Layer 7 of a small transformer language model trained on English Wikipedia (13 layers, counted from 0, width 96). Numbers have three digits each and are written without spaces.
In attention head 0, each number of a token's query is one row of weights dot the token's vector x plus its bias. The head spreads its attention over the tokens so far by the softmax of query dot key.

Query weights of the head. A number n stands for (n - 500) times 0.00092.
q0 (bias 0.255): 212780399571382394459538575305576757369583231458540405485472667484572499604506636471450608135418556432317610420569411493332520299379521477449662219646555600544416455270479387466457313495638528518535790544317315372474559545669600434372757595728351666605594531576534560374343604317601474572
q1 (bias 0.248): 280245602512392546596439424688513733489416463734552646423598471511259562442446468557311538259485636825531722503722289357449428356396468651624519388719434421625322677644423728384601086352529615520418652572568443685464541605636363102789540352539320230330412481528453406660637458450463673305
q2 (bias -0.182): 368480648569447477419382405272763461540406544440521485687457215329386229292790466432509447668648885375700512505432557466333258842511376601381207371302505464570466533291371277769517608383509576837577442595604787216374413511668518615490562600532489482488773757361572469721401559489607576386
q3 (bias -0.270): 302352497716484729586300530585478196631566603395401442694415717339427404498440569546577653511656241541491205613580219553380595246862522464321251432544603533489558528644099651636686436659539260585438566515429784334653575385788538637326597395369527353474209512349728547523414494507560507255
q4 (bias 0.111): 664390592865199438550681492413648441310460260355370407509229488420777380474756486569399523511433573495368420597484626595430355300573954529720734442665579195507549567450482416339475571376526616496672437395426534853503826529619566602248657373477507598439563285456425458679546373229421377470
q5 (bias 0.007): 411530577343405662101549477510313394429674494604568486735697559397330589537478682455403512547553438604594490469689587733460656520644516760466515476488695623543822206315325276232604398510645655634421237427736322623479383383519631399448452540575507419615544380449481377505367438653362550419
q6 (bias 0.054): 807586713507421583552658355637339470321323563514547565487355587756456368243706438410531466426543429462572448413554587121462846279633271413508451553529549725498306459328656489433603430309338669409526410566562592360716556705513662480289660351470357396466571246457445649534637608407404593439
q7 (bias 0.126): 697413260511634496664531587559445464188379397582425476521377816518505453549725347284459348581633235383702513297599440685576275543451610640356506502276563462534478635728504631529507279342469566514570723402575419593610218298503463240475426575464400824151717634465555785514499452428652490533
q8 (bias -0.595): 433409592265444859416683302292565305569731626372647501632573382046535372279416680638500435546700369389435405728458571695514503766681673578545415482419555458811485430590471284698411422392590672585430481482502470160335558599700353355514299713343723535325695355562519326845561428364261679455
q9 (bias 0.369): 481430465531565264399744428475630774532377674205579618404380456455516385780535655517644571425468553792454604480327505241539584181412518519607411383748329490436534361654262288370371562590135553252699630177528546787696750347663443166460735132576542497662726277444327485396440737547470578721
q10 (bias 0.124): 430611229467501487774236586324791590329421527501393581466440565732463642494509593243516564224498404479316462503266426860684613586539520379549415469804368276468541798251441407563519311509295426441418221658599673322746699556599371229520436416467515720280474486774590513314575394515426620486
q11 (bias 0.252): 730474606192700379315498378450451465315597649290574508709455393481276435632484706458433677353322509466311608619424139392513680422711660576445354523560427571424617626378568592495550416584512884513617612433403436427534403536465427650408467615632244288450392534756510643517524328542658623726
q12 (bias 0.254): 288209566508531475230732597558568540448495645821636109551547535393459391322405435552717735529646527363598555373434623223656403481507655637493723646666481621304388617113424792415402424617458498434555484411748362899371531434555463316423835423633569552341590475355460604252416390735343294654
q13 (bias 0.280): 628551438283328463522775355302666583513412289541261395753438597529221640451459623489558336520473545724546797470313659634378561286542450374458543535657646354304563456490331729590510434444571656329788597753355283469290488356571629490635526270527843231576387409546470577742608420473622314545
q14 (bias 0.227): 528321457406271383605616313305345735490603740392368517599418477376715548538477573314475471713495543409299403746631475325254525416458534583432096499579641419491669581780597601713232556732573259504667599617685397793505384587541744361299423377588501516358768529714594529394359469634481382441
q15 (bias 0.311): 517350365427466436616590624344201558661615384449405449331534416534652591478657244440492746493342571616786432811301246245596449513605578721627542433529590648439716388430361388404626332486434538443701530713392663632678209412517893529319603543525645292395433523367386426625364654584367495824
q16 (bias -0.004): 430568516286670368534536617713398468386572470287556458719786734277605601391448490474566431583576574445751469461612829593526496457563458338481129370490366322491552623346390646489461468522390408595290421760597446703630419518455733486559311489542405595548588281574414444551573342358351516671
q17 (bias 0.023): 488661671361488508488439598254172393523444712749405675409352491674323443291627732680387729515613492193665572442367711569589537407599687356341394319596499381543399437503639484392395682246364526720662561263389416534432408607398557244567609411608708543404393551750360236483439478570538566469
q18 (bias -0.255): 474569712613556588578465682578647620545703464371433866376369472660391279524324325399595749421143644575166473373419503514693536293487383416642288509467688340532795279527415620660468533406585490526577636675300499475713659225532247573632440341386474853303713410540404625528493620501395393647
q19 (bias 0.212): 528434625612391274688717766356656800286560540590672283511423705658545428435719442674284496449373208504416596620672421439514529715379540519542561710298266383303544417423421465551450700592702446582574242796396305514503595501525383165454394493556459493547574367543355713401319584579496157438
q20 (bias -0.012): 578749575335373637518520209668748393344483497603777491344502430378592698497588402619551399703491558367446391764282432332480478480440542346583517581485284590713680375385424532469496352540296463660615441361480425402689027429593670725710637517255354414292604572896325568390454323470708535422
q21 (bias -0.254): 388363601563644519541259485441512662359481316542575362502637466645617587348575517552706450451417330527471710669395479433547446797445583655328371470426327528657236465546400499311486787479524494441366519369358650636533531687358384666608612561586570649427543479563386368794362576538381467330
q22 (bias -0.293): 334443795643596693594390551529345254566456575434789361332318416489329473844678258318377422411483642409691445490397696535569278534281133447591389524479639603405624486596346503649499492625439364335584566431399376707711363793570442395552626593519377637517398431573693576681563328714321488543
q23 (bias -0.012): 732314595510348600506380505536629497434746564283565395614475250642646447549367839681489457518488497550504565604373499518494475439675395457824608299578365536649689726331617636624244495366372428603446715347306542509592217623311435490405345610556612540557459458186533292441287512611406604248
q24 (bias -0.096): 360388397320363141493492559617660499449273460424471520523309471849576476638769543493317456605311536426478401682471616591519438625558353544402475571689495607716440282616299784458660314766174534526458703603572559315267809521463352753531501595498618806444553422444423483369535379460493599419
q25 (bias 0.156): 329485423660255523383352658617516573404380562431455629630324149495556493482430358743717337484628466423764495451515664439675575461628735496655361481270443604479513609466643260493668325745611539479482529505485488535637471611180791419564503427417511646264555602551419561425511776230336394544
q26 (bias -0.205): 549370354373587402581608575548359527600615453242514658357723642415482588472475652642478349439630401516522717557406451402635556312692354608553438127242697551424378556606392365570469353436605575578388332176552607441353456724599495554377447911319749484438674659507422459359952349508467147481
q27 (bias -0.165): 507636618727748491491790435790483302641543326373362403448371461230677462578623711339652597428310362677695437492541596562365633464373567393375243312604290526634573410422658338254691415434454599419426832591678615438621484593250522342382322490494795324629457748404533465508484444628535313369
q28 (bias -0.128): 497556422493675548302821213501522512315555359538448587621462632485621365403561136417585422775494577553736465478556466497524629384504443436688477325634544717386515506418476695557781482379553486402648180455496391422735564605308391331455491668496548232503748471746519310371366428206616628387
q29 (bias -0.175): 383411519318530328507519573649295779366367409604575427440529389550588613425518315501453573468423406674530487310235637703278439446326495600510637548373599558413390533515333521780265519697519304748449568390645580511542770713367550295596603617505609344662266396479487708527426391464430928478
q30 (bias -0.291): 567636170820615575547459526652438472222688334599638594532680410356245257648564395548384526530729414367405397609506454461632554157375662531426311591358325493607362557349545597589321455499707728532443506499515689493526288659290434585566704401588426771597435517509462312542456622734537439576
q31 (bias -0.029): 634548346378505672567715601423496300741681273496801518535656616352712648388390464317450523529716541503654502489541819379439246599548379787544520676472695315474489536471547285669698352422570476449497657092260665417520534504094511477596424398438433633480253289543460325474479655599734297479

Each question shows a short text with each token's key, already scaled and adjusted for position as the last token sees it. A number n stands for (n - 500) times 0.0029.

Then comes the last token's vector x. A number n stands for (n - 500) times 0.013.

0 "er ": 423374649615389371468521579468471431195405597332605383631326617409469597556533768510590436546644
1 "and ": 394374643638389371499583649383429339107429558291615419647325601390522606621424753553667444660649
2 "r": 408426512699433303487506636485572321279384396293591264718263446343600575624325710491663515605586
3 "un": 369360532662392323490490734491533415244268467256562331686323533317605727625441644474547500637604
4 "n": 318366526606361393490432718429627333251325355350541358717281541335640656684383670519634492630597
5 "er": 309373531647388392490473709386500287248265345272557417779306582415477666653423682441553579602633
x: 581603453465512271591581474668475511506473607540487746511403561590487395564401585345367459588583450548614670481384461505576511569519411483510697337642513464531560618473496389594569505419325429457484403503413496558634501458611365523533528498550526573638271370401442521039593515352567405552
Which token does the last token look at most, and with what share of its attention? 2 "r", with about 80%

0 "L": 427390643583415381465498607503503444218414599338604379651338591428484631586529761473595429502645
1 "S ": 429394615690352362533482676327471393145382603343560501719320527397537630479441743438653512596627
2 "te": 451248483586515284429472642468467302292399516213475379783373565358474692564437656501659476679609
3 "am": 313470618558473242444476766398501326268315544239492429857282602337512514658500649470525488703622
4 ". ": 379348592590357435521507673422460415193464559351566454613250686342442656561436789468668421638682
5 "The ": 418430600678333365480525664434508478115433521330487351705353650387480576597454774429660476622687
x: 602585397477423491493501434580499638340521459507499904450555530486523439463455656363474281460682560486562624447488445369477561577601407460481570372615491488638563510531468401461594524474302428453509492518457473473656199454562550486485529569450459514519429549574458521218608518452701577584
Which token does the last token look at most? 4 ". "

0 "S": 433363647610410363465502597493509434223423622348600389643337593415468579593507764462574411505651
1 "up": 377287623709317301413503664375483440207304670291482541706353532382655661670430723459591456707533
2 "por": 353308535693372324456508691302495374174346500292426491763351622474620671681381649551579519600556
3 "t": 388345596618487387409420803412549381126362513283451513846309603459516616611383608519577474688727
4 "ers": 376401668651496309306511752366566401174395464283438449790270597390492588645397621482604394618672
5 "' ": 380309638640376302452482699402492427124403597269453457765354560430432617553435694522587430674644
x: 620602411530482456537537451588354483484588508488461853514459569443488372538484572337436292522611553471572616574512477383480546620500471522413588427660513415561545486516515460523637613523334378418537482521344516437623260605523485412434602540411403603536371617455464508176612484387737542538
Which token does the last token look at most? 0 "S"

0 "form": 435375620577410360454525593491467450243393600377590390647329618435467623574524777506584418519649
1 "at": 406427548677406336445478821428462374204339515369545536871293532408529566650372741490623614596712
2 "\n\n": 436341559600355401459547648397438397170416563363569443654247675399460578564493767506645407642667
3 "N": 441381576571380378407442708393588334124507464469534439761395624416540628667358694372672470596612
4 "ew": 432393691656406421358486701417661406175334411413501538778313496407509632774439681478660526587674
5 "er ": 405359622712364423461475686367600397123387486383569487759334545397464622544432786469683522557658
x: 587608492431499465511496483488422580414555520538491873494455615561514383475451596298386309524613501534685675495402476399567553599610379534512525273616514483512653590491462402459610495527425503501554391540392486464582281473565486444525581553498453544557318541503414440137562450429696489538
Which two tokens does the last token look at most, in order? 2 "\n\n", 5 "er "

0 "to ": 408388625610362367472537579450468450213410606300609376612325612395493592564517757516595443554646
1 "the ": 431362617656332290481569638401519393147387537278487358680346575467551574628463723481621521673613
2 "po": 467282516469442179407542654388531341276337573347462339837361545469528574714350724469642556624538
3 "st": 418327561508510299380564751341601444265263501233557429762398605449541589627420685384613521671581
4 "seas": 398445651582409246322601716361611430267288452277490318780358593438451607629461627440693436659572
5 "on ": 380368661612433302469570711355527354135299565271559338741386579393455627510521668414635472657627
x: 615588471476538470567522478579432466388644606490505799510396598563570423580452555250391287531640501509541616512485489397545484598546550420522550349593540428575504536559454386446653482554427398411515412508484394509561260511584539480542601567483392477539439572444427495147622440311762573518
Which token does the last token look at most? 0 "to "

0 ", ": 407395631599403396478514603461467433199424596321615421622327603385455600566521776500611411519655
1 "for ": 402420580686339334522596674353470366200396552244580429667365620388513581616416778511732480642660
2 "$": 454428452593310389521484623397507441269327482282523429711397588420507514610426644509652525703621
3 "2": 405446532659290306484402633364488468244339470317505513656429535375516562590363690404603595729568
4 ",": 374447508575253320567364627310475472295284439330482425661391611333517596566388725465657531740704
5 "200": 399447627556360256484547642335406434289321416279494496710377634382489627647371678463647502690633
x: 754617384513613403483514444564544597468564580730470674392465465474489336572427561421344415541569544615493600505516402435519466574479495486360594417520529351505473648560567433494604535509327531658491479599476380595695397552507448442540447458426583463502340524481486491015602470333696454511
Which token does the last token look at most? 4 ","

0 "am": 423393639573409357449512593496492431222417618333605392664330594433458573623544751493558435514634
1 "pl": 349298614591517283403458756404553293232343484266521505773351634463559634774482636423619494594597
2 "e ": 375339641655414361503511684389491279105403526294589393746344568417524604529495746452643484572610
3 "the ": 421324604675380288470560648399535382108407579284498370691373611439530546628489741465617498667622
4 "G": 507264531674454252456475651385601376134428512271548395763449589529586576713412636334609589602585
5 "S ": 440369579693365309474477610339514388116403667303542471758386566399557556542399738441590513626555
x: 751651456445445474522488538509398607400528476513441830568456632574494399538445581388400287479589523475546592499529492408473497553565367539465463362615438483567575533595484429488639575606339418542537361516450401510578223609540552522476649561518400533449342529480498486213579492382689421531
Which token does the last token look at most, and with what share of its attention? 0 "am", with about 40%

0 "mon": 421370632562400375447528601492455444199401591348591375655328606431462597595530755520583437516658
1 "t": 370332583676452407401452856413582419133346516265512462843309571429504558667367637477662583677771
2 ", ": 385401645629407447520487709361454408096389504313591488592264618375526608581430805480684452612697
3 "New ": 448363735602407343454558664378503358118391479287479401701416570478510679689477607488687464559678
4 "H": 427374720694525353428527614393636351031342480300531408803427352457572512638438609451643625591697
5 "amp": 431366709625460389379609689315630422196368621283547481844326468364611634679457552449603553618501
x: 586655398481419526589299531552532601418424519538593838547248505522556316495497553314290407593584486633535553498543531554521501552551383555384419331551560422462637561485519479463662645633361421495473437591424419563563456566514546535484507467502389627565379408522454315192578520316694491630
Which token does the last token look at most, and with what share of its attention? 4 "H", with about 80%

0 "the ": 435370638606383361462529599464491441176408599314579370625341617418450568577522769509588444541645
1 "time ": 472357660650355364500543584340392359133340532390520432651416569391526567596427775476699474693621
2 "of ": 385431573680348369556589664346451334170422574199618449663346558399555561560499772508691521641607
3 "its ": 452378617619338327438561617366523384165370571232500356681364565430542572632427765434671519685670
4 "cre": 475261568595445288388599626424552336227307530260548367716352629458466661739442614399680600635395
5 "ation": 397418607666412267387581691371574431165301530309542386832313584386510550723435597506634586685581
x: 764636447494522346557369464615447594434476601602394716551309465592552389603474704346351360465534486503535568553574412393548456669539393463494551408617600430598463642604499466487591519563321470415452476547516444584629399527482449479623509486457448526513397474389436484132520575306760456582
Which token does the last token look at most? 0 "the "

0 "emb": 442367611585427354441534580512505468226395629337609392691345603468463589609541746530574426538647
1 "ers": 382407704604488286320571728332607404202389479294548422828270595416544542684472605424704474664678
2 ". ": 409337585629367435494531631430466423202478572408586414626264678343441625554455773501663393618688
3 "L": 413476587666479380471451692503582389152500477355648412711354640427577723697410647410676505556645
4 "oc": 389407517664375464495594688412396413222366510400533367673305579346563742631298684346620436564601
5 "al ": 410459684702408378553571706418433341061408571299524424679270630460476662605373731378643468497552
x: 678529441445454418572497478502473528463530534523593877506500579596498341451376599343335299507570499602638587512554524338478524584568488535518554337572523441594506447612423496301563526534291414450475572574407413513697330466709622461489516630485432492573423572498429488164545463406687488449
Which token does the last token look at most? 2 ". "

0 "of ": 429405644627371366473540580452482418207400615285615390628339591412480584568537764507589446543641
1 "s": 448312616676402311465434725501589348256373583184576405786337483357596547698330683419715484639610
2 "ound ": 446402664663326365437546674341503317208375598162556390676307591325536627578427697447686450681606
3 "ef": 352283501650340308400554628584478434265310577216540478803401494442568664676389654615662539725491
4 "f": 360293495689418368457389689477542439213294494215515462769448602439645668557401606532684451734604
5 "ec": 349317497655343321418481714419534421213328511203510435777347596516561594662335608555625464602539
x: 556598465518550403413430486686505575456581590523511846502379420607533378604432557339330378487581465553558532564487427510501559361475485478510593368637379451567475687572513485464670661524295402507498486487347407632539473495412418495504532542559487501622364477547564425029513433439738417603
Which token does the last token look at most? 3 "ef"

0 "ough ": 426396650605377365467541585460473411200391589301610374641324597388503585566502761512604459559659
1 "the ": 461329627648357313465574638395540384127384535297489344692382568434522551621478736487621525661619
2 "S": 540302589711415285460437647415597404099378592313516420751404467489595536660353671356577530631589
3 "up": 440251616688354277419520568374521460184312699301424509667406510408675630675412692478527484720472
4 "por": 406279534677408305424523645332542378142316527289387458779377613506630657713385641546543557610525
5 "t": 431328597619509369395425767399595384092343521293419497839323610496511611643391585528549494687701
x: 554540422496486374535438388571373442544536565484451969590246541737397358562465630316378399467531429487473575498479397447546444634475425533465571455628495575543497607587587459522569627510314492465558498504484409599663510446514448533421611561421469678571292607497422511187556451405651400617
Which token does the last token look at most, and with what share of its attention? 3 "up", with about 90%

0 "t": 435368607603434362449511598497504457214409617334585372651332613428458577594518747493572431540648
1 "ro": 352351613630476309398465772349530366070340517310530425703212596376510557672379645475568489709682
2 "ph": 389267552598461401461486784328475427202319482218546376782342699385529610714447610390566386618659
3 "y ": 381378634656387363499502709382484337087454579275608438780368595377477567567447686485639518628638
4 "with ": 400396582634345348497584622328491294157470560245638410643361614362488510602501747492707476682589
5 "the ": 424357583645324332462568636380557370137417542258533371691379583394540529627486747438644517642636
x: 543608401506464499556519456615499650379503504554537840547529537502493426520462629343441171456685564473575642425519494441456508595563423394466596354599518436653526501539464412454572503501312419467542477561468446528634189527524574501459532494426400538555422512574469496227587511441625523597
Which two tokens does the last token look at most, in order? 4 "with ", 0 "t"

0 "6 ": 426376632587385370473520587446458421198402604340585422630348596403452587549528767489602419546627
1 "T": 479305577645438398428467697445537351064459584284459481795422480434545532664418653417611540688680
2 "R": 460388609704485333391420706342605354060445578351499525756422488459509649544417560435574467678618
3 "-": 346447560704500388452473681343507446091375598307521539697399618475567718519429660427601520646588
4 "8": 397394654722461314513387671348582391082396474288492529696393529412569658598488649461645550660547
5 "0": 337420636741411360451432699325550360062392459285501526742381531393525610612423657470582563711687
x: 702692408520427478611438496556455498447590536533429822544349464569449314626440559496322299481603554591543633514557442507521485611512383525420565481603506439510469631629513364515566599393386452561594379584453415546730381565508479403534523490486461479471250448420392476132601519400685512567
Which token does the last token look at most? 4 "8"

0 "t": 435368607603434362449511598497504457214409617334585372651332613428458577594518747493572431540648
1 "ers": 375417632695449305307520753356582409137370508250493401786273582378541575658331662457650454653640
2 "' ": 367342632626354321470473700362489421109400568247493431752344565398435569559447728504612429680637
3 "Sh": 437346649665473379384430646465582414147413466295590458779384592435597614687515644389622461658593
4 "i": 354306588676365384485427753325664372233527485273640536826448529437577708684481636389590588592542
5 "el": 249393651636410409321414735434657403171418488214616560782322530467528739733480573477574624665639
x: 494617404495478427552451516753507582510531618432480754550327584638501366540444665507254314614610526569561533553441499552539498604497332422463484436565550417474651633455464393491531681467443524561406466657307359583619400479503448454532485437442457598516287398458435351213563528392677573661
Which token does the last token look at most, and with what share of its attention? 3 "Sh", with about 40%

0 "se": 434363615583412370453507603494476434246401590358599389653335622415452588586528769494567411532653
1 "t ": 418346648682370426479503664356472377108385517275562382668305613340525572510430772463715492671674
2 "it": 453356611630463388462517637567463363216450512230552418778351550407559555793413717511724639653533
3 "s": 355327621696420343496428811497573353201392521205551429758284575363549494708364664463727385658632
4 "el": 293426613630387429367523745471557357184360508189585431764291625368575702695383594526528531723561
5 "f": 294316544712471420425417809460636416207323472230524453790427594345518697645472545523677412679643
x: 485576443470448418577453344713524429424542553491420922595391603670478318626412559350303401474568485522585573528436493491542536549456494531547591487565607482552560622450476391629614609499370428503576610485446400628541457430526379356503519442368434554602359556512424423130603495324696485593
Which token does the last token look at most, and with what share of its attention? 2 "it", with about 40%

0 "-": 414402612603392360463504598486490457195411594299589404623321624423448602573527764498598457537636
1 "ser": 342365582643448328445510646457450319192339506184538403741308619516411704703527695496610504698466
2 "ies ": 398423607649372347441501685334528341121465491250554430693310630409469552577444755448718487661661
3 "in": 421409461574403313405469697582475412171524561229559487749269616422577629721299690671641635630582
4 "str": 388359563683478282523395686528482355183382471213539382716287640465550587736325675540641521635620
5 "um": 349408528653403339452456764388523347204335479241556420809282542440401519715434663488569449654578
x: 681560335439555403525516465669434421508594502557395772618394562644488360612414635379368403506566523547499615564529386398519507506521504521477708390691519466465396573598333434488640594436221352466541574480494378640590500597442421496517452512464484607628423435440476431178520473344677506595
Which token does the last token look at most? 3 "in"

0 "ing ": 424384645599382373462529579472469416215411606320618382631320616409483582581528766496593435542659
1 "to ": 371344591682328364495567596344470454198441584218577431576314615388591577571440709532659467699572
2 "p": 396360492674308324458376579494500420323365544238502339788291503407675624683380649500670499663470
3 "ur": 401285472618356254507424667418440373301292520233528361797320542438614621618389629470543523612582
4 "ch": 328337584616450290430435715414487359207281455152562382831355640473586621724494587392474482677576
5 "ase ": 395423558627325287481527626333426337205425560249593464686255582376609507610421690497663508645557
x: 711591421430534400562481440700440549388549560526492810566418560510456356524473591359426288530588445558591570535551560412498491524551461469518523407631455391537505552514462457474609424629230430447497512588414328461595265599521594508524571577508393567486391560669537488153609422464628407535
Which token does the last token look at most? 1 "to "

0 "k": 424371644581419376461504608485491437225427599346610404666328619414455588594543767480572416535656
1 "ic": 317377643551402470469540799375466388191457515287563493863371611415566607701349724488612517540629
2 "k ": 393369714665382397476488658369474316114479521311577429737346594372499571558523751450627475621650
3 "and ": 384365646648383371518573646380439358121505571287624422641326620345520588611444741568678423633632
4 "s": 456330583693405342492383706510562374285454533208563406792303505305585547666328721420726430642620
5 "n": 398322550613342404455406685416592333238463429327548409719327586335643606711355702527654423659604
x: 463600342508514434596503416647408621465590581589523777589458565633537255571471541301440356443682539544573567538498426432552453411538273446492532424594508487430560552532547422618580501474316465530667477511445445588490413494571364493430507500499509611539264448534433448146733557435607400621
Which token does the last token look at most, and with what share of its attention? 4 "s", with about 80%

0 "ation": 440391623616410362431531588500484438223396610351600379654328597429450584599537756513576435515660
1 "al": 322448598628503383399479749374508265109362506245597409723218680424465656678379667503596531633552
2 ", ": 394412624640394432504486685363440389125402558283572503608289606366508609613445790477677459580656
3 "M": 462424603660406311459444639416515321128489501365516413799426508506638590738401724392619483592684
4 "ul": 368446525645424306439466690341505351107420553270532461785442533589594637709408645376577548588620
5 "ti": 385301521610464338451441727291528288098385511273490475776425575537476647677454715343517532581578
x: 524606463562477468663468562542470576455625488458430889632328509684455389446376600444240386510558545474477661522555423427585516555494473419449611467600502503586297556538483395506571581476280369478584517501336339636629463528569633539408501626456494592621323451513413498173594463388567406553
Which token does the last token look at most, and with what share of its attention? 3 "M", with about 40%

0 "of ": 429405644627371366473540580452482418207400615285615390628339591412480584568537764507589446543641
1 "in": 439438553573368306398546696543494396161486570209585449744294587444628626733292675628629684630557
2 "di": 333283563583402268409459710486446347180383508188544537719314652469512638799336669590623584604537
3 "vid": 400335585628431357367465675433396420204403390242453498679270756487607525802425589458693481558654
4 "u": 319313585570386300473471791348478394140408491333630545744330632443482557695435707623588514585634
5 "al ": 375411593596391311471538696375435289100423544245567466726282626491523564606398708485658517585579
x: 701617390415560426544560507575440516426532562545550861548431566628457447501469582356441292503623475556644582508517518446522522549533516448478550344614505414597481506585415522365534506545270390461458510558394367439620236517604540439495544583454439599530384607555454468183565462419721400540
Which token does the last token look at most, and with what share of its attention? 0 "of ", with about 80%

0 "M": 433373635581419362466504597490499430215427611348588377659348605448479586608515779470576405510650
1 "L": 410426645603511357451443757390573333094413541308594497701438631533586686667434634447596449624655
2 "S ": 440377599697384331511480675350491366139409603365535493750326521412523607475454743484620471593615
3 "re": 414373536623473261458511665545481417261368530288552422772260603371591729611412685671660563687606
4 "f": 341263451666471371476430736463546462275263523244502490774391625359635682519448618516709449773609
5 "used ": 382304540665425312460505641375422364161371503341651443613232660396476501564466735514697385645636
x: 627608308334565392597494462648410610405482583513454795536415569577457450542424636334578319566623439546556529510567503424556507428571576462641607424623456381507539548557463383487603396493345392452542440493414410488642319597550513470505570577475434522581324566596499445132532531474716415479
Which token does the last token look at most? 5 "used "

0 "/": 418396620579376363459509617452483449196413591313584439628313609406456600559519782504622434565651
1 "C": 428435545699456353395428693402569331107400526282516377789327537477525655640336684456559517577622
2 "M": 361427605709428283487392723339515393125438601353474460774409540445632674694425651374538404611669
3 "-": 318507576686464389492438691386461452099460565288510533707390621504563693558451699375578470626558
4 "3": 362476621771479295534418682382539385086409469273540447738387526450526654571458707404603540648566
5 "2": 305463610746428305486402718381532377098362490241455497726352524393535661597471650407564523686635
x: 704603480489389481617503474620505553428573538453487830528399513594392296607402594469303340499595581587535627490550452475526470577530465494453629430539469468531476660676479322560599586413384433584575406596436388582626389610505455440489557431513436440465251455385418478148643491408694483528
Which token does the last token look at most? 3 "-"

0 "f": 418371582597429367466500599511495461232400594349578376646366602432477614560520765497579414537647
1 "ail": 388307637612454328453470776423512400130293443308507446823268496416529614658513678511641469679646
2 "ed ": 371365648631351399496530652408402349126398491288635422690283603369530470545511738493701472614672
3 "to ": 357338575646317363497582570335478444209434581239599411556328602379585556552459713550665467702574
4 "com": 397469481639382259460450497490390410360320483236546372774289590535613625778402634566609582751452
5 "e ": 369441554622298364543554568350391372170442498241652350693326635432618438554452703455694511621564
x: 584603495388553437489497496712408539327515584582473811447499578605514488558513526380456247483617431496603643463553493368476502486552496472519477350584500408571529530580453464498647419528318403387547515515468324515577214522587532521525566617541429510565339542572485528175569443524660458589
Which token does the last token look at most? 3 "to "

0 "V": 419385624588414372463504594497486443219434603355607385652339613432474610591519774492582424482638
1 "O": 327377622680411346421502707276504349099451565330504574804379559540551649660462581387564499639646
2 "A": 387338648645432296488445707262534397094382624355482560796370575497520624619498549494523494702652
3 "D ": 455449622693432320436473631360465358114457616310470504774327589412522618490439664491602506673588
4 "Ch": 389342626666584258463427612492466376112464539252566430843386577518602680700538650397520544660577
5 "ap": 389381585579437267523464733435508457206374602217583513813402484523623613725505660443596546641544
x: 633573439457472422531478528694528654289594563376481868565327525604410345493451584434375315503593685538474580578509507485488398574591401430462526314571476425526409563500487428549666627624297382462508520543335277688547484630429557598514536452487436563512348476492512396299536487425571517634
Which token does the last token look at most? 4 "Ch"

0 "s ": 426373643602389367468513576464481440209404598335607389646321607404465586560523756504592425548644
1 "are ": 352403564609283379425522612347461360226496524304646348645289651307493545522515787523702432681651
2 "to": 440437509513344371451477703575449362381337439273569353829371541374499612657371708446689557681571
3 "o ": 324415553646320361516465647412456381232430511229571390688333736347513529633387765476709523626573
4 "n": 387363510557366354418392676493600307236466372331546352773347551406554580743383733521706486642576
5 "um": 391369465618342348454445692377559320313333462274538388900357503444423544701395712407617497683530
x: 590555363497560452484512572645449499539523454624382684553460558677491387490410566367374365532544581575549636512520379407537544564502377403440713325766530509469462618492372422497646589464281354494531534537501386591585506590453401571506480466464513601531414380466518367110505619363677435640
Which two tokens does the last token look at most, in order? 4 "n", 2 "to"

0 "em": 420388613605408356429521583512505449216422620349591368667329601447459582615508764521546430508635
1 "er": 338361663682414317447497721400433321088359522283577435783296608478498629734460679438540590617593
2 "g": 358322607683483349447402776369527355100365427231535398790326704452528608721471651451572508545654
3 "enc": 328404635670452362473567753368567343185369451297635421785342748485532656687467660542536517646670
4 "y ": 385406639653398384499495672388452312116443553293588420759314619379488593569496692490616508609662
5 "man": 434369633582420297444497603540437299211515461321492429859302515400593557768490716583681558623610
x: 489594498543406405452603397646407675474515532585464802584308532522572471623357653364434295553592577617579574503418522485491456386515353418473539295560571542421455479551525499562670455403335496531526577531453479497656417472458391566471509487557503698546362414552464526093657427348695431544
Which token does the last token look at most? 5 "man"

0 "is": 423393625574415360458512576511481451237420606346598381637330608430463582615534762504569444486633
1 "ing ": 385355669676319358492557622350448300103395567290564428660307621419562512623461743460670513607632
2 "to ": 374339563663331355499579578325480438195431606242581426550332615388580560575442722531649465697561
3 "p": 398365485663298323455378568492514418320351547232507349786294507422670618699380645487664511666454
4 "ur": 410289464614350252504429650422452369307278517237536359795323543447621612631382635462540529613570
5 "ch": 339339579613451287433445699414497354212266460164571381833359640478587612737492589380468491678565
x: 519591460453493360586522509721579479387554635496540786490374584662487396575299579356258281491594487519356583482499472445609427420465486505447680451566563464508476532596530434548549573560358424405544470576475377653566414504521474516490567530438472542685297485487496556087598530388611495637
Which token does the last token look at most? 3 "p"

0 "d ": 426381646613384359455520567464484423191410589326601391643333607412467598551531758503583457550644
1 "the ": 435351616668377296467570657406539387119366551300468353684373572437514574614464746489606512655627
2 "id": 515350583598494337385569628559499513091451445185551384695396612519499603702343625477625682692531
3 "ea": 326345642700331340439527662450585422117361411238510360663433635419526525677380574560627546712650
4 ", ": 417423584664394466506481648384451443131446519304562484603308638324504597598431793475684455601673
5 "P": 471402532654369361423445626405541385182507564380518475809377497421647659687352716378600501560582
x: 579597401483438530500316524510483629455616463499504774496563506655553452451360543254328367605529710568636618554497488496430441518581359471462527352558464538523474512598469435521652605500258404545584455528563369587549362482550419481418497519467498666426253555468490514218643524463631508620
Which token does the last token look at most? 5 "P"

0 "a ": 420364640610383362467516581459480430182413603320600399643337618405471581562528760513590440556636
1 "res": 415414624724393260323612651507521430233332577327502406786264488397580610686284685571592492677623
2 "ul": 306429535647401315457494694370441438237339568234538352769291682427606663675364573486596560650537
3 "t ": 455367631675366384474477657402468364146394536292525385657285622346531620496470719469635506646663
4 "of ": 388410565701313324521591655362456336193423589207606442652302576413571561596485752520611518654589
5 "the ": 437344595628320315467589644384524387135403560280516371658374587422568558625472745466624520658630
x: 575604388512483485592516435575484618384511523552532839536546552464484413546454635330479206441699541466574614443519507436462509595549429412461600320576549417665497526570485431454568508482294400458516505541455416536617187534537558481431510498451391578577441532595476519237570516448634530577
Which token does the last token look at most? 0 "a "

0 "ah": 417389644600396383461517595488496439225417612352612391667333588402459575583543750495578425517638
1 "o": 409362718580459365476413793440519339192375540282571486828298589295572667681382675468612553557698
2 ", ": 377403644614403444534462674362449390154440525288567531609291597341533632587453783468659431583669
3 "M": 443428608666406325475448631417507318149519483367527426798417506483648585728400718396633480580697
4 "on": 431394675527408379393513692416490339076483429379486484854403474496566613755410719418515571589728
5 "t": 423319600628431433418454777358605389104444469257477514871374533509516548705368651382640558624748
x: 363602431473478406444500485501386562502551473507479991591342519753469406487519554371351405512544573572545634490482414405563463726475331465470568408598535515591540596585498455549590578533255525459600455413448367559696457481563448532444554499438462680602258450523371464265535464400664383628
Which token does the last token look at most? 3 "M"